Layer 8 of a small transformer language model trained on English Wikipedia (12 layers, counted from 0, width 128).
A neuron's activation on a vector x is SiLU(gate . x) times (in . x), where the dot is the dot product.
The model reads these tokens: "public " "hous" "ing " "resid" "ents" ", " "and " "includes " "public " "hous" "ing " "resid" "ents " "as " "about "

The vector x that enters this layer's MLP at each token. A number n stands for n times 0.074.
0 "public ": 7 -12 -8 5 20 -12 -29 23 20 7 -25 -3 -23 12 15 -5 35 -22 19 -2 -16 -1 -1 21 5 34 8 15 -14 -16 -5 21 -63 6 3 8 21 4 11 23 -21 -20 6 -21 8 9 -24 -9 -7 11 3 -23 -47 -20 -19 33 -11 49 10 10 -6 -27 -8 76 5 8 -4 23 -33 -15 -28 -22 17 16 -4 -27 -24 18 22 -3 1 -28 -33 -2 19 -16 -44 32 -5 20 50 9 -4 -10 3 16 38 -16 -29 -19 -29 51 0 10 2 -25 -6 54 -19 9 -18 -39 -16 -4 6 -6 37 6 -16 -15 40 -38 27 9 19 28 -12 27
1 "hous": 12 7 3 1 33 20 -30 25 17 4 -19 9 -7 26 11 4 1 -5 -18 7 -4 23 15 4 -5 28 3 20 -33 -18 -25 2 -28 -4 22 -17 -2 -18 9 11 -6 -13 -14 -53 -15 -13 -21 -4 -7 20 22 -5 -29 -28 16 30 7 58 2 18 7 -33 -17 36 -33 21 -40 -13 -18 -17 -16 -6 44 17 5 11 3 10 27 8 7 -11 10 4 19 12 -6 7 -14 -48 18 -20 -16 -26 30 14 39 8 -6 -9 -23 -48 0 47 0 -12 -26 30 -41 -13 -3 -21 1 -5 15 -10 17 20 15 -21 52 7 41 -4 13 31 -10 -27
2 "ing ": -31 -17 3 17 13 41 -6 17 -3 -15 -13 14 -8 6 10 -17 18 -23 -3 -16 -13 -4 1 25 -1 40 10 10 -19 -21 -19 40 -40 13 -2 11 21 -11 25 11 -9 -23 13 -8 -11 -2 -23 13 -4 -5 2 -13 -23 -2 12 26 -18 23 15 -14 -1 -38 8 50 8 2 -1 -14 5 3 -15 -25 0 1 -7 -14 -6 7 25 -6 6 -12 -13 -21 -5 12 -33 26 -18 0 14 -1 21 -4 0 12 37 -10 -17 -15 -4 11 -5 8 6 -24 -9 40 -1 17 3 -17 -12 -1 0 0 4 4 2 -27 -7 -6 25 18 -18 31 -18 -10
3 "resid": 18 -10 -6 -13 27 -4 -35 31 31 -5 -9 2 -1 11 12 5 25 -31 -23 -2 -8 28 -4 9 -10 3 22 16 -23 9 -14 4 -32 11 7 -45 -17 -4 13 13 -18 -13 -22 -51 -28 -22 -35 -13 -6 20 -2 -3 -20 -19 12 9 10 50 -6 21 23 -29 -26 32 -8 24 -14 -11 -2 -7 -19 3 35 6 9 -8 6 7 8 -12 16 -26 18 8 29 -2 -17 22 -11 -43 20 -16 -2 -24 26 8 42 -9 -33 -14 -34 -38 7 44 -5 -15 -25 18 -40 -4 -2 -13 -22 6 -3 18 28 15 12 -5 41 10 37 6 19 33 -12 -11
4 "ents": -37 -26 -38 4 28 9 -29 9 18 -6 -26 -3 -12 38 30 1 -21 -33 18 -22 -2 -5 16 17 5 42 15 17 -44 -11 -21 5 -41 13 10 4 -16 -18 2 -4 -20 -23 16 -26 25 -6 -21 16 6 28 8 33 6 -29 -1 35 6 49 -13 1 0 -30 10 45 -13 1 -14 -6 -14 0 -5 -10 -1 19 8 -16 32 -10 -1 10 18 5 1 -2 1 -9 -54 16 -27 -20 5 0 -16 -22 6 -6 46 -8 -16 -13 -39 -17 11 23 12 -32 17 33 -12 8 -5 -1 -3 8 2 -9 0 39 26 2 3 7 37 -3 -11 44 -30 -26
5 ", ": -16 -29 -16 3 5 -12 -11 15 0 -11 -49 -3 -21 17 30 4 3 -13 12 11 -26 -5 13 15 -16 46 16 36 -30 -26 -22 33 -51 9 -12 -8 18 -21 6 -29 11 -14 12 -9 -24 -2 13 23 4 32 8 11 -10 20 -5 -3 3 28 1 -19 0 -9 -10 56 9 33 -3 5 -12 -15 -26 -36 -15 -1 -7 -21 -10 -2 7 -24 1 12 -94 -5 -4 -1 -37 -4 -18 -4 20 -5 -7 -25 4 13 9 17 -22 9 -19 40 4 13 -17 -20 16 44 10 20 33 -30 -23 -7 -17 -14 1 13 -13 -27 8 -13 17 44 2 48 8 -32
6 "and ": 20 -3 9 15 18 -27 -4 -8 9 -10 -16 -1 8 28 28 -18 21 14 -2 7 1 11 -6 -20 -26 22 15 12 21 -16 -44 8 -28 24 21 -8 18 -34 9 -16 2 -18 12 -9 -19 0 -23 18 29 19 -22 20 -12 29 -33 1 -5 21 -9 -8 -9 -15 -23 14 -1 -7 -17 4 -35 -15 -36 -38 -12 -5 6 -19 -15 -8 13 3 -12 22 -56 -22 -25 -2 -15 31 -42 9 7 -5 12 -22 -15 19 4 -10 -10 11 -11 41 -3 11 -4 -17 -13 31 22 8 1 -24 -17 -2 -21 9 17 1 -16 -28 -14 8 10 30 25 10 -9 -10
7 "includes ": 28 1 31 33 1 2 -5 9 9 15 -51 26 8 -31 24 -25 12 12 5 2 -13 7 4 -10 -29 22 12 50 -19 -4 -7 16 -38 56 20 19 37 1 -2 12 -6 -5 -14 -25 -22 -4 15 11 23 -1 6 12 -11 -1 -18 17 11 14 -8 16 21 -8 -10 45 32 6 -19 1 -24 -23 -32 -24 17 -1 -22 -7 6 -5 -19 4 -17 4 -60 -8 -22 -7 -39 20 -46 -16 18 9 -11 -25 12 7 5 21 -19 18 -27 29 -4 -18 7 12 -21 20 -7 21 18 -9 3 -18 -3 5 1 -20 10 -18 11 -23 -8 24 12 39 -27 -11
8 "public ": 16 -6 8 26 24 -25 -23 28 10 23 -20 -2 -11 -5 -2 -10 33 -9 14 -8 9 -11 -28 -11 -15 43 8 16 -23 -20 26 29 -52 37 5 -1 34 21 2 28 -23 -30 -9 -17 1 7 -24 -17 -4 7 10 -33 -29 -10 -25 29 -22 38 -4 30 -4 -21 7 57 18 17 -6 13 -7 -23 -50 -20 17 11 1 -18 -28 25 17 -2 10 -18 -25 -25 8 -20 -25 31 -16 5 42 12 -4 -6 -4 20 28 -16 -23 -25 -30 28 3 4 -16 20 -29 26 -25 17 -31 -17 -24 2 -2 -4 -1 -17 -2 -14 21 -50 3 24 16 25 -23 12
9 "hous": 21 9 5 7 34 6 -29 18 15 12 -19 18 9 22 4 2 -1 -10 -13 17 0 16 -3 -12 6 29 1 10 -42 -10 -11 1 -32 14 20 -13 -1 -5 12 11 0 -6 -13 -51 -27 -16 -30 -4 2 17 23 -16 -22 -31 16 19 4 50 -3 27 11 -38 -11 23 -31 28 -34 -24 -15 -21 -21 -8 40 13 -2 23 -2 -5 40 11 16 -3 1 -8 3 10 10 -2 -21 -50 15 -7 -19 -24 34 1 39 16 -4 -7 -12 -36 -4 43 -10 -8 -37 10 -43 -13 -4 -1 -2 -5 6 -9 5 13 7 -21 42 5 24 -12 13 17 -17 -42
10 "ing ": -24 -11 15 11 6 30 -15 19 -9 4 -20 19 2 2 14 -16 16 -26 -3 -19 -12 5 -7 12 -1 42 8 20 -29 -20 -15 51 -29 29 6 6 20 -3 18 26 -3 -17 11 -13 -14 -4 -19 15 -2 1 11 -6 -15 -9 9 26 -25 18 4 -6 -4 -30 19 59 10 9 -2 -27 10 -11 -27 -28 0 15 -5 -3 -14 3 21 6 -3 -13 -27 -40 -11 4 -30 30 -26 3 10 4 11 -8 6 15 43 -5 -13 -11 -7 9 -23 0 3 -15 -25 18 -2 21 8 -7 -15 2 5 -3 -19 -12 0 -27 -7 -18 12 21 -18 17 -19 -22
11 "resid": 22 -5 1 -11 30 -18 -37 27 35 2 -9 8 6 9 7 5 24 -26 -25 -4 -7 29 -10 3 -9 2 22 15 -35 14 -6 3 -32 25 5 -47 -14 7 13 15 -13 -5 -22 -51 -30 -19 -38 -13 -2 16 1 -6 -11 -19 10 5 3 53 -8 25 28 -29 -19 26 -4 32 -12 -16 -4 -10 -27 -3 28 10 1 0 5 -5 4 -5 20 -26 10 -1 19 -7 -11 16 -15 -40 19 -4 -1 -27 23 3 42 -4 -33 -15 -28 -30 -2 47 -6 -3 -34 -3 -42 -1 -4 -9 -22 12 -6 25 23 11 10 -3 30 2 20 2 22 22 -16 -17
12 "ents ": -20 -16 20 10 10 38 -27 9 -4 29 -23 14 -3 24 23 -3 -3 -39 13 -25 -8 -2 4 11 6 41 9 22 -42 -21 1 12 -46 35 28 21 30 0 16 32 -6 -16 -7 -20 -10 -29 -7 60 30 15 -4 23 10 -14 17 2 -12 22 -22 3 10 -34 27 67 6 22 -19 -9 7 -46 -35 -17 -24 20 8 -10 17 -10 4 17 4 -15 -43 -21 3 -5 -48 34 -26 -2 9 3 -23 -12 -14 -13 42 -1 4 -9 -23 10 -9 16 -15 -17 13 17 -5 -8 13 7 -17 7 -8 -25 -21 -8 -19 -27 -1 3 18 9 14 12 -12 -21
13 "as ": -1 -7 8 3 6 19 -12 5 6 29 -30 -2 20 6 35 21 15 -2 -8 6 14 -21 15 13 -13 40 -9 37 -41 -4 -4 3 -23 42 22 -8 -8 -23 13 -6 9 -15 -34 -17 -11 -11 15 13 5 31 -46 -6 2 -4 -13 5 24 47 -11 0 9 -6 -15 67 34 -1 9 -1 -40 -20 -22 -7 -1 -5 1 -11 -7 -13 -45 9 -8 -19 -52 -11 -24 16 -10 26 -31 -4 15 -11 -4 7 -6 -5 5 2 12 26 3 17 13 9 -5 7 22 40 -7 24 -4 -8 -11 1 -20 21 -10 -10 9 -25 -1 -12 6 18 -3 32 -24 -14
14 "about ": 22 12 11 8 30 -26 18 -14 3 6 -26 24 10 6 29 10 30 6 37 -6 5 -25 -20 6 -22 9 -13 8 -32 -5 24 15 -32 6 3 4 15 3 18 19 29 -10 -16 -11 6 -13 20 9 -4 6 -5 -10 -29 1 -12 15 5 40 -6 15 17 -11 17 51 39 26 -12 -9 -3 -12 -16 -29 21 -20 23 -3 27 -8 12 -6 -25 -19 -61 -11 3 -15 -2 26 -9 -17 24 12 14 -17 22 32 -9 -1 5 -9 0 2 25 -2 -2 -25 0 54 10 3 1 3 -15 9 -8 -7 4 -1 20 -12 -5 -9 7 44 -3 42 -50 -7

Each question shows the input weights of one neuron of the MLP. A number n stands for n times 0.01.

n257 gate: -16 11 -5 1 13 16 -4 11 -29 -24 33 -36 23 -9 -7 -15 13 -32 1 -28 24 21 16 -20 -11 6 5 -21 24 42 4 -9 18 43 -2 -38 -3 -31 -34 18 -7 3 4 30 4 12 -31 -10 -23 -2 -17 -6 -22 -6 -15 -16 -46 -8 -3 -14 -4 0 -29 22 -1 -5 17 9 -22 9 16 6 1 -12 30 -36 -7 -14 -15 15 15 -27 19 37 -34 -13 22 -26 -31 -9 -5 -4 7 -7 36 4 -12 14 -16 17 51 -32 43 8 -10 -20 25 33 19 -24 19 -8 20 16 -7 -4 25 27 2 -29 17 10 -28 -3 5 10 28 9
n257 in: 29 23 -25 -20 -37 -4 -10 -16 -4 -1 -18 -1 6 19 8 33 42 16 12 -2 1 -13 -1 19 46 -6 -15 17 5 -5 -7 -8 7 7 -22 18 20 15 -32 -22 39 31 -81 -38 32 4 1 -7 -16 29 -11 -18 30 -44 -2 -15 10 7 -35 6 21 -20 -22 -7 -24 -22 4 -6 -20 -7 -26 63 -14 25 -13 16 -16 33 31 11 -16 -7 3 -10 36 -16 1 28 36 -32 -1 27 22 -1 -22 -20 22 -14 41 -10 -11 -8 -52 2 -34 -20 -27 12 -42 -20 -20 1 -20 -49 22 19 -55 -26 -5 -16 11 -28 18 7 45 -28 -18 7
Which token does this neuron like most? 3 "resid"

n232 gate: -9 24 -8 -12 -5 -20 -16 28 14 29 -6 18 17 -3 5 46 -6 4 -7 -20 -6 -16 -23 5 -17 9 -7 -6 -21 19 -18 2 3 3 -27 63 -4 5 -5 43 -1 53 22 18 -27 24 -35 41 -16 -18 -3 -2 -2 -4 -26 6 -19 -8 -10 5 -13 29 -26 -19 20 -4 31 11 37 -4 20 -20 28 18 22 5 -6 32 -5 11 36 35 -19 20 11 4 -17 34 7 10 10 -15 29 -11 6 -33 0 -35 -15 -35 -6 7 -28 -8 9 6 -46 -35 -6 -5 24 12 11 -14 1 -33 5 4 -6 1 -24 -3 23 -36 -9 -10 19 0
n232 in: -11 11 6 -21 21 -6 -38 41 -6 79 -33 -17 3 19 -2 17 -17 28 -1 -11 -7 -13 13 18 14 -35 38 -28 7 18 -19 12 -11 5 -13 25 -34 42 -14 19 8 29 8 22 -59 29 -13 9 1 4 -1 8 20 -14 -14 -18 -18 -9 10 -34 -6 15 31 -6 18 -7 19 31 33 5 -3 -44 -8 0 13 21 7 26 -14 12 9 -19 1 -3 -3 -23 -36 -1 7 -17 -1 -17 14 5 -17 -18 17 7 8 -15 22 15 -21 -21 6 22 -47 -27 4 -57 -21 -12 -12 5 18 -38 4 -4 -39 4 -9 1 2 -6 27 28 -33 -25
Which token does this neuron like most? 10 "ing "

n26 gate: -58 -8 -6 28 3 1 -4 4 -26 6 -5 8 19 -11 -35 -15 -21 -34 13 34 -21 -35 18 15 -1 25 15 1 -11 -26 8 -13 1 18 55 -13 -7 -3 -41 -17 11 43 14 21 24 -21 -12 48 -9 -8 5 25 -29 15 23 -31 3 13 1 16 11 -27 32 -17 10 -13 12 -10 -15 0 -25 40 5 40 6 -19 38 7 -24 21 36 53 -44 3 25 -1 -14 15 -14 8 -9 -12 -13 26 -13 4 8 9 34 35 -19 -26 16 -45 16 66 -3 2 -30 25 -8 18 -15 -9 10 -15 -35 2 8 4 4 63 -5 -54 -18 16 -7 -34
n26 in: -38 18 2 -32 21 14 -28 -4 -20 24 18 -5 47 -26 -30 -42 -27 16 -17 47 -17 -9 23 30 5 29 36 16 24 -28 38 -7 -28 -16 54 32 17 20 24 21 49 41 5 2 17 -12 -18 51 28 13 -3 -13 -24 48 32 -11 13 9 -45 -5 -15 -22 30 -43 -26 -9 -14 0 -17 32 21 -34 35 -19 -4 22 -4 18 -27 25 19 26 41 -17 1 -19 15 6 3 17 13 -4 14 -1 8 -29 34 -31 -41 15 -21 6 -17 19 -1 32 -57 9 -22 -2 6 20 -3 -6 -9 -3 -26 -34 -13 -21 -21 26 5 -27 10 19 14 -52
On which token does it fire most, and how strongly? 12 "ents ", at about 40

n64 gate: 8 -7 53 -15 8 -16 -3 29 -39 -11 6 -13 -15 9 2 17 -25 -4 -21 -17 4 6 15 -1 -4 5 -23 4 6 -31 13 -1 -20 37 0 20 -14 -9 -19 8 38 1 37 4 19 -8 -19 10 -3 -13 -12 -42 20 -43 12 10 -11 -47 -14 52 3 24 -13 -1 15 11 -12 -19 4 2 -14 -7 13 28 -6 -37 -16 9 0 -21 -23 -1 1 15 -12 12 10 7 -6 23 11 20 -2 42 -1 15 6 -2 -4 22 -13 -17 -10 -12 -35 -17 -1 -30 2 -24 25 -4 -12 -24 1 -1 -19 15 17 12 -35 -24 -11 -7 11 11 -35 44
n64 in: 2 -25 19 -22 -4 -24 9 15 27 47 4 17 -7 10 10 -24 35 1 0 -30 -50 -4 -43 20 15 -26 17 -16 15 -24 24 -2 -11 1 -21 3 9 -8 -18 39 22 10 9 13 6 11 3 -5 8 -12 -4 -2 -19 -8 4 21 -31 23 -1 -4 -9 10 2 -18 -5 9 37 13 45 17 12 3 30 28 10 -22 -27 -14 -33 21 -5 -6 39 -9 -22 0 -13 8 22 3 3 32 18 -9 12 24 -39 -6 0 -43 -23 -17 32 -40 6 13 20 -14 0 33 9 -35 -9 14 3 32 -21 -1 37 37 -18 -22 -10 -8 24 18 -39 5
Which token does this neuron like most? 8 "public "

n272 gate: 15 14 -40 -20 30 -8 -10 -8 -13 -10 -4 21 33 -7 -21 29 3 -18 17 -20 9 -22 -7 -34 4 8 40 -12 -18 -13 16 -31 -15 -42 30 14 -9 -7 1 -4 1 24 -12 46 7 -28 16 -20 48 2 1 2 -25 7 1 -23 -27 21 -6 18 -22 -10 6 8 5 30 -12 -6 -5 16 20 4 8 -44 -21 -2 -9 -9 14 10 -15 -16 -22 -14 3 -14 12 -45 19 -4 -14 6 29 17 -1 -15 -9 -1 9 15 24 26 11 44 -21 8 -31 5 10 -5 -8 30 -35 4 21 18 17 15 -32 42 -20 9 -19 -4 0 10 5 10
n272 in: -8 34 -3 39 7 -22 -22 6 0 -33 -18 21 1 -1 -21 -18 -1 17 5 -33 -17 9 -7 -6 13 35 15 1 -8 -33 14 20 2 2 26 -32 -28 -3 26 12 27 34 -44 28 -28 24 20 -4 5 -30 1 35 -38 34 -4 -2 -8 -14 -40 -1 -11 -2 -45 0 6 31 -19 33 -13 21 9 -7 -26 -27 1 -24 39 -5 -26 17 29 -43 -6 19 -6 -21 32 20 57 -2 -7 21 29 -5 -1 20 -26 16 -13 5 -29 28 -12 27 -29 18 -21 23 1 20 -1 -11 -14 -6 -34 21 -32 -25 -1 -21 -8 7 -23 -5 -12 20 10 14
Which token does this neuron like most? 14 "about "

n164 gate: 36 1 -36 21 31 -10 -27 -19 -8 15 12 8 24 -25 -16 -10 17 -15 24 3 -14 10 -16 18 22 -24 -8 -62 -29 5 12 23 -2 -22 26 11 -2 -11 18 -5 10 -31 -6 51 0 -8 -2 -1 -5 2 14 -20 -33 -11 11 -15 -11 -9 -36 -9 9 5 8 -19 -27 -30 -7 3 -11 1 20 0 17 19 1 0 7 8 -18 -5 -18 1 -25 12 44 -20 -15 -31 18 -14 17 27 20 -14 43 -10 -23 18 26 12 -10 19 25 0 -6 4 -21 15 2 16 -5 -41 -39 32 -27 5 -2 -3 11 0 12 -5 -8 -5 6 1 -16 -15
n164 in: -7 11 17 -3 8 4 25 -46 -21 11 4 26 24 -7 -7 4 -21 -9 7 33 -5 10 -5 -22 28 14 4 14 -37 -6 -5 15 -5 25 -16 -59 -20 12 -6 65 6 -72 -4 33 -13 -12 -28 -30 -25 2 20 21 16 -9 -7 21 -43 -14 -23 18 13 12 16 6 -14 24 -25 -5 -55 16 19 23 -23 -22 13 7 14 18 -9 -9 7 -29 1 -28 -18 24 16 -15 -1 -23 -19 3 -7 -38 -10 5 -3 -57 -3 10 -19 19 -41 -30 -1 -10 -9 27 -5 18 30 43 -2 -4 9 17 25 -60 -3 20 -28 -17 0 2 42 -30 -31 -38
On which two tokens does it fire most, strongest first? 14 "about ", 8 "public "

n61 gate: 8 9 15 -8 -15 18 -7 -13 -10 -6 -10 19 -1 9 -24 -12 13 27 -5 -7 -20 33 13 -28 -15 1 20 -11 48 2 -19 32 -24 18 -31 1 20 10 1 -19 5 29 25 13 6 59 6 -15 -16 24 -32 15 -10 44 10 6 9 -19 6 17 13 -25 8 16 3 9 -15 -26 0 24 -10 2 -2 5 33 -2 6 -28 21 -3 -30 -30 -30 -35 30 -4 -4 -17 -4 -9 -8 -8 6 -1 -26 -26 4 -26 -8 -11 -25 -20 12 30 25 -37 -12 -11 15 -6 -3 -21 33 -19 -31 -16 -19 -23 30 7 2 -8 -46 7 15 9 -13 7
n61 in: 36 -18 -12 -1 -14 30 4 20 -49 12 12 2 45 14 10 3 15 -3 10 -16 31 -21 5 13 -25 4 -15 -1 21 15 -22 34 8 11 1 -4 -1 6 5 -4 10 -44 6 30 -7 -1 -2 -3 9 -19 28 23 -14 -19 -4 5 -20 -14 14 -12 14 25 -3 -21 9 5 26 -2 -25 -37 15 -7 29 16 -23 19 -30 18 14 18 12 -5 18 2 18 -9 -51 17 1 15 -32 -12 -48 -16 16 -3 2 -23 -33 -6 24 17 -40 -21 16 -11 5 -25 -37 12 -7 28 16 -27 -1 32 -44 17 4 -33 -19 21 -2 21 10 56 -31 18
Which token does this neuron like most? 10 "ing "

n163 gate: -1 -9 -22 -16 2 1 -34 21 -9 11 6 9 16 4 30 18 -8 17 -3 8 -18 -13 -6 21 5 4 -4 17 -20 18 -11 14 -2 7 -24 -12 26 8 -2 -4 -8 10 8 -47 28 6 -32 13 -37 -11 5 -23 -2 -39 -4 -6 -37 0 4 26 -31 -25 -4 -30 4 -11 1 14 5 -20 3 -29 -9 -2 -16 -17 -38 -14 -30 18 27 5 10 -11 41 1 5 4 4 8 24 -8 60 2 0 23 -24 -18 3 1 -5 21 -5 18 -1 -11 -31 -17 -2 0 5 37 -7 1 -11 -1 -44 -22 -14 9 3 18 -6 15 1 -16 3 19
n163 in: 27 16 11 -16 14 16 2 26 -20 17 -45 -12 -26 -33 4 -22 -1 5 11 -10 -31 4 36 11 -18 -10 5 4 15 -18 51 2 -40 -16 -4 -8 -14 18 9 -2 -13 23 7 15 5 29 8 -8 -2 12 9 -16 -4 -19 1 -2 29 35 11 -4 26 1 20 17 13 0 18 13 3 13 9 21 19 -15 -22 11 1 12 -21 -13 -10 12 -1 20 -24 4 -8 8 -7 -2 -35 18 9 -19 -6 15 -21 -14 -2 -18 -9 29 43 -23 -13 -48 10 2 12 3 -32 0 25 -28 -7 22 12 -2 -11 39 -19 31 -32 -16 57 -19 9 15
Which token does this neuron like most? 0 "public "

n27 gate: -22 -17 1 12 -8 10 5 -11 8 3 -29 10 41 -15 35 11 -18 30 38 10 28 -30 -35 -14 -9 -20 -31 -35 15 -69 50 -20 -26 24 -15 27 17 -24 5 18 11 2 -49 29 -1 13 -6 18 -26 37 20 -6 -2 3 3 15 -9 -16 10 26 6 -33 5 -33 3 23 -5 12 45 -16 26 6 -14 18 -10 10 22 1 -10 11 -6 -26 22 1 -9 5 -20 9 30 -18 -3 -4 -45 23 3 19 -1 47 20 1 5 30 -13 -7 18 42 1 18 32 -30 -2 24 39 -5 6 -1 32 -27 5 -18 0 -10 15 0 6 11 28 -22
n27 in: -29 -5 -3 26 10 3 5 34 -8 11 14 42 -8 55 18 4 -27 28 10 -19 -8 -27 -22 -6 -16 -5 -12 -20 10 -1 19 54 28 26 1 -3 5 9 10 -1 2 -2 -8 15 36 46 27 -62 11 -9 27 -16 -1 -15 -53 7 -20 -8 -10 34 12 -27 11 -22 8 -9 -22 34 31 -3 -5 12 -16 -16 10 27 24 24 -15 -38 -4 -14 22 -27 -16 37 -24 -26 14 34 -47 -17 -5 -63 19 58 -6 21 46 -18 2 15 -8 13 34 7 -4 13 18 -3 15 -33 -14 -17 2 -2 5 12 1 -14 -19 -15 25 23 -49 4 11 -24
On which token does it fire most, and how strongly? 14 "about ", at about 10

n225 gate: -2 11 35 -10 -13 -17 -4 -21 -37 -10 0 -24 -12 31 9 -29 42 10 7 -21 14 3 18 -15 -26 -28 -10 10 -8 -24 -5 -8 -30 -6 -7 -21 36 -14 4 -33 12 16 12 -14 -28 -1 -12 16 -6 17 -3 -42 29 28 -26 -11 -2 -4 -7 -25 -32 42 -2 -12 8 23 -17 20 2 14 -3 -1 17 -39 20 52 -8 -7 -17 -12 30 9 36 10 18 -2 27 -26 5 30 -16 1 12 17 23 -8 13 20 -25 0 24 13 -55 19 23 15 -32 17 21 4 26 4 -15 10 -27 -8 -18 -9 -15 -2 -11 26 -19 -4 6 16 7 -20
n225 in: 16 5 -9 7 40 -8 -32 10 2 -33 22 31 -6 -27 -18 10 -28 -39 13 7 -23 -21 -7 12 5 11 2 19 -34 -2 7 13 0 19 14 40 -34 22 -23 6 -7 -14 -30 4 -1 -31 -16 53 11 9 -27 -15 -14 -10 -20 10 -2 18 -6 -44 -8 8 6 -15 -14 -8 -8 6 9 8 -44 -22 -1 50 -7 17 -37 6 -26 -22 -11 -2 16 -8 31 7 -1 -34 -21 25 0 10 22 -25 -9 -35 32 -1 11 5 -5 -14 14 -4 -47 15 -24 -2 4 -1 33 53 -2 -44 9 -3 -2 -27 -6 -10 9 1 36 -24 -23 30 1 -39
Which token does this neuron like most? 5 ", "

n52 gate: -58 10 -45 -4 5 -13 5 -36 -34 7 -10 3 26 19 -12 -24 -25 -18 -1 2 -5 2 11 24 47 32 -31 40 32 -1 18 -32 3 -15 -5 -16 -14 -18 -17 -1 3 6 -33 -5 -25 -21 27 -16 11 6 -19 -32 -2 25 -2 8 -4 12 -18 -5 -8 18 43 -23 31 13 -3 -2 -13 31 -13 32 5 40 -3 -4 34 -12 -6 11 32 -3 -2 4 -8 -4 9 -12 35 -5 -25 -5 -32 7 37 -10 -21 -2 -9 -27 -1 13 -6 -10 -7 -7 8 -5 34 -4 -23 -25 1 -22 25 -14 -7 -9 -5 9 10 7 25 -25 33 34 16 -31
n52 in: 25 6 25 1 17 -30 27 -5 34 52 16 -9 -15 -9 -12 30 49 25 6 -1 -1 -8 2 -35 21 -8 3 -1 -18 -15 -7 23 -15 16 19 -8 37 -21 -31 -27 21 37 -25 -2 8 24 -44 -2 37 -38 -9 18 -21 47 28 -12 -41 -2 -14 2 1 -8 28 -3 -26 3 -35 49 21 -1 -6 11 -29 -21 -22 14 17 -7 -9 -1 -2 -23 19 16 -8 -18 -33 -13 13 -15 -8 -12 -36 -23 -26 -26 26 -28 8 -2 -19 2 45 25 -39 -20 1 -2 -51 -3 34 -6 27 -40 -13 -4 -16 -1 34 -10 -11 -7 -6 -1 -20 -22 -1 6
Which token does this neuron like most? 13 "as "

n133 gate: 10 37 49 -24 9 13 -17 8 12 -12 7 15 -37 25 -31 -18 10 21 -9 7 -3 -24 21 38 -7 -11 -11 -30 41 -23 20 17 7 17 -9 17 16 -17 -1 -15 22 6 -26 -27 8 6 12 19 -1 16 5 -19 63 1 1 -16 26 5 -27 -24 -36 -4 37 6 -18 4 -9 -6 -26 2 -14 8 4 -20 -1 -8 25 -16 0 -11 13 -11 -14 -20 -16 17 26 0 31 -5 -5 -1 38 1 3 6 -9 10 -14 12 -12 16 -16 -26 -4 -13 5 10 25 -49 -25 -20 27 -29 3 -2 -13 26 -17 18 8 -31 6 -2 -2 -34 25 -18
n133 in: -6 -50 -6 5 -17 34 30 -9 6 9 -28 -2 -22 13 -21 7 -1 3 18 -23 36 3 0 11 10 18 5 0 23 -2 9 -14 4 34 -37 46 -39 24 15 13 -19 7 4 1 -38 -11 20 6 -19 -19 1 10 -16 -29 -10 -7 -55 -4 -1 39 -10 7 8 7 -1 -17 -24 -28 -37 -21 -6 -4 36 -5 -23 3 28 5 27 13 6 -44 12 -4 2 -32 19 27 10 -21 34 25 -20 11 48 -5 2 10 58 -20 -13 41 23 -8 -19 13 9 22 -11 11 -56 38 13 -1 9 26 2 -11 10 -5 17 4 -3 -11 -23 -11 -29 12
On which token does it fire most, and how strongly? 5 ", ", at about 1.5

n166 gate: 5 -29 -9 9 57 -17 3 4 -2 -17 6 12 21 2 4 -30 30 6 8 7 -11 29 13 21 -7 12 23 7 23 -23 -1 4 -1 -8 -14 -14 -22 -2 -5 5 1 -7 -18 21 -6 39 6 22 19 33 28 -20 31 1 -1 -11 -31 -15 9 4 -14 4 -19 12 -31 -15 40 -10 2 12 8 7 12 -26 -31 -19 -2 -16 3 1 45 -22 2 56 -6 -1 -32 10 5 51 -8 16 37 14 20 10 -24 3 -22 5 -32 18 34 10 7 22 25 22 14 -17 5 2 17 -23 6 8 -15 9 1 19 -21 1 -14 -54 -18 29 -27 -13
n166 in: 34 -14 21 -5 16 -8 -21 25 -3 9 2 -1 -12 46 1 -16 53 -58 -41 42 -22 18 32 -1 5 15 -1 3 10 -28 -30 3 30 19 8 -15 -6 -21 -27 -8 34 41 -22 -44 45 20 -12 22 7 -26 -32 21 -17 16 -19 3 -23 -3 -10 -25 -15 -25 30 23 -12 9 13 30 -2 20 -14 -4 13 -11 20 45 22 -29 -5 -6 28 -10 8 -15 6 20 6 -1 14 -9 -25 8 11 7 11 -12 -25 51 -7 -10 -27 -11 -16 21 -49 11 10 18 10 24 3 9 -5 0 4 -7 -13 -35 25 1 28 11 -13 -39 -25 1 -9 -10
Which token does this neuron like most? 4 "ents"

n42 gate: -17 23 -7 -11 -23 -18 -26 30 -8 -13 45 23 22 -1 -19 -22 -2 -34 -45 -21 -23 -3 -15 -45 -5 -14 -12 -24 9 -11 5 15 -10 -7 -6 -16 4 -18 13 -12 20 -2 -2 -9 8 -9 7 -19 -10 -7 -21 13 -25 3 6 2 9 -26 -41 8 -5 8 27 19 17 2 2 -29 -16 -4 -5 -5 -13 -17 10 31 -11 10 26 -8 7 -3 44 4 -4 -27 -12 -7 2 16 16 36 42 -4 34 23 -33 -21 -7 9 0 36 21 4 9 1 1 -16 -31 -8 -12 24 14 -21 8 -23 9 11 9 -3 -7 38 33 5 -45 0 -14 -16
n42 in: -1 9 -27 -24 19 8 5 -3 -9 14 8 7 29 7 23 5 12 12 1 -6 -32 11 35 14 13 -34 -2 13 -40 -9 -23 0 -8 -2 10 -9 6 -9 3 -5 -6 -11 -30 37 -8 21 20 46 -24 51 9 9 -25 26 -1 -6 33 -14 1 25 1 -1 -12 -17 -38 28 22 27 -36 -7 26 10 -16 8 -16 -8 -2 -14 -20 9 3 28 -37 5 17 2 -39 -15 7 11 0 -6 -17 -8 -17 32 12 35 9 12 7 -39 -32 -13 -6 -19 1 25 13 5 -3 -10 -2 -17 14 -4 17 1 -3 -27 6 0 6 4 1 -19 -17 -15
Which token does this neuron like most? 8 "public "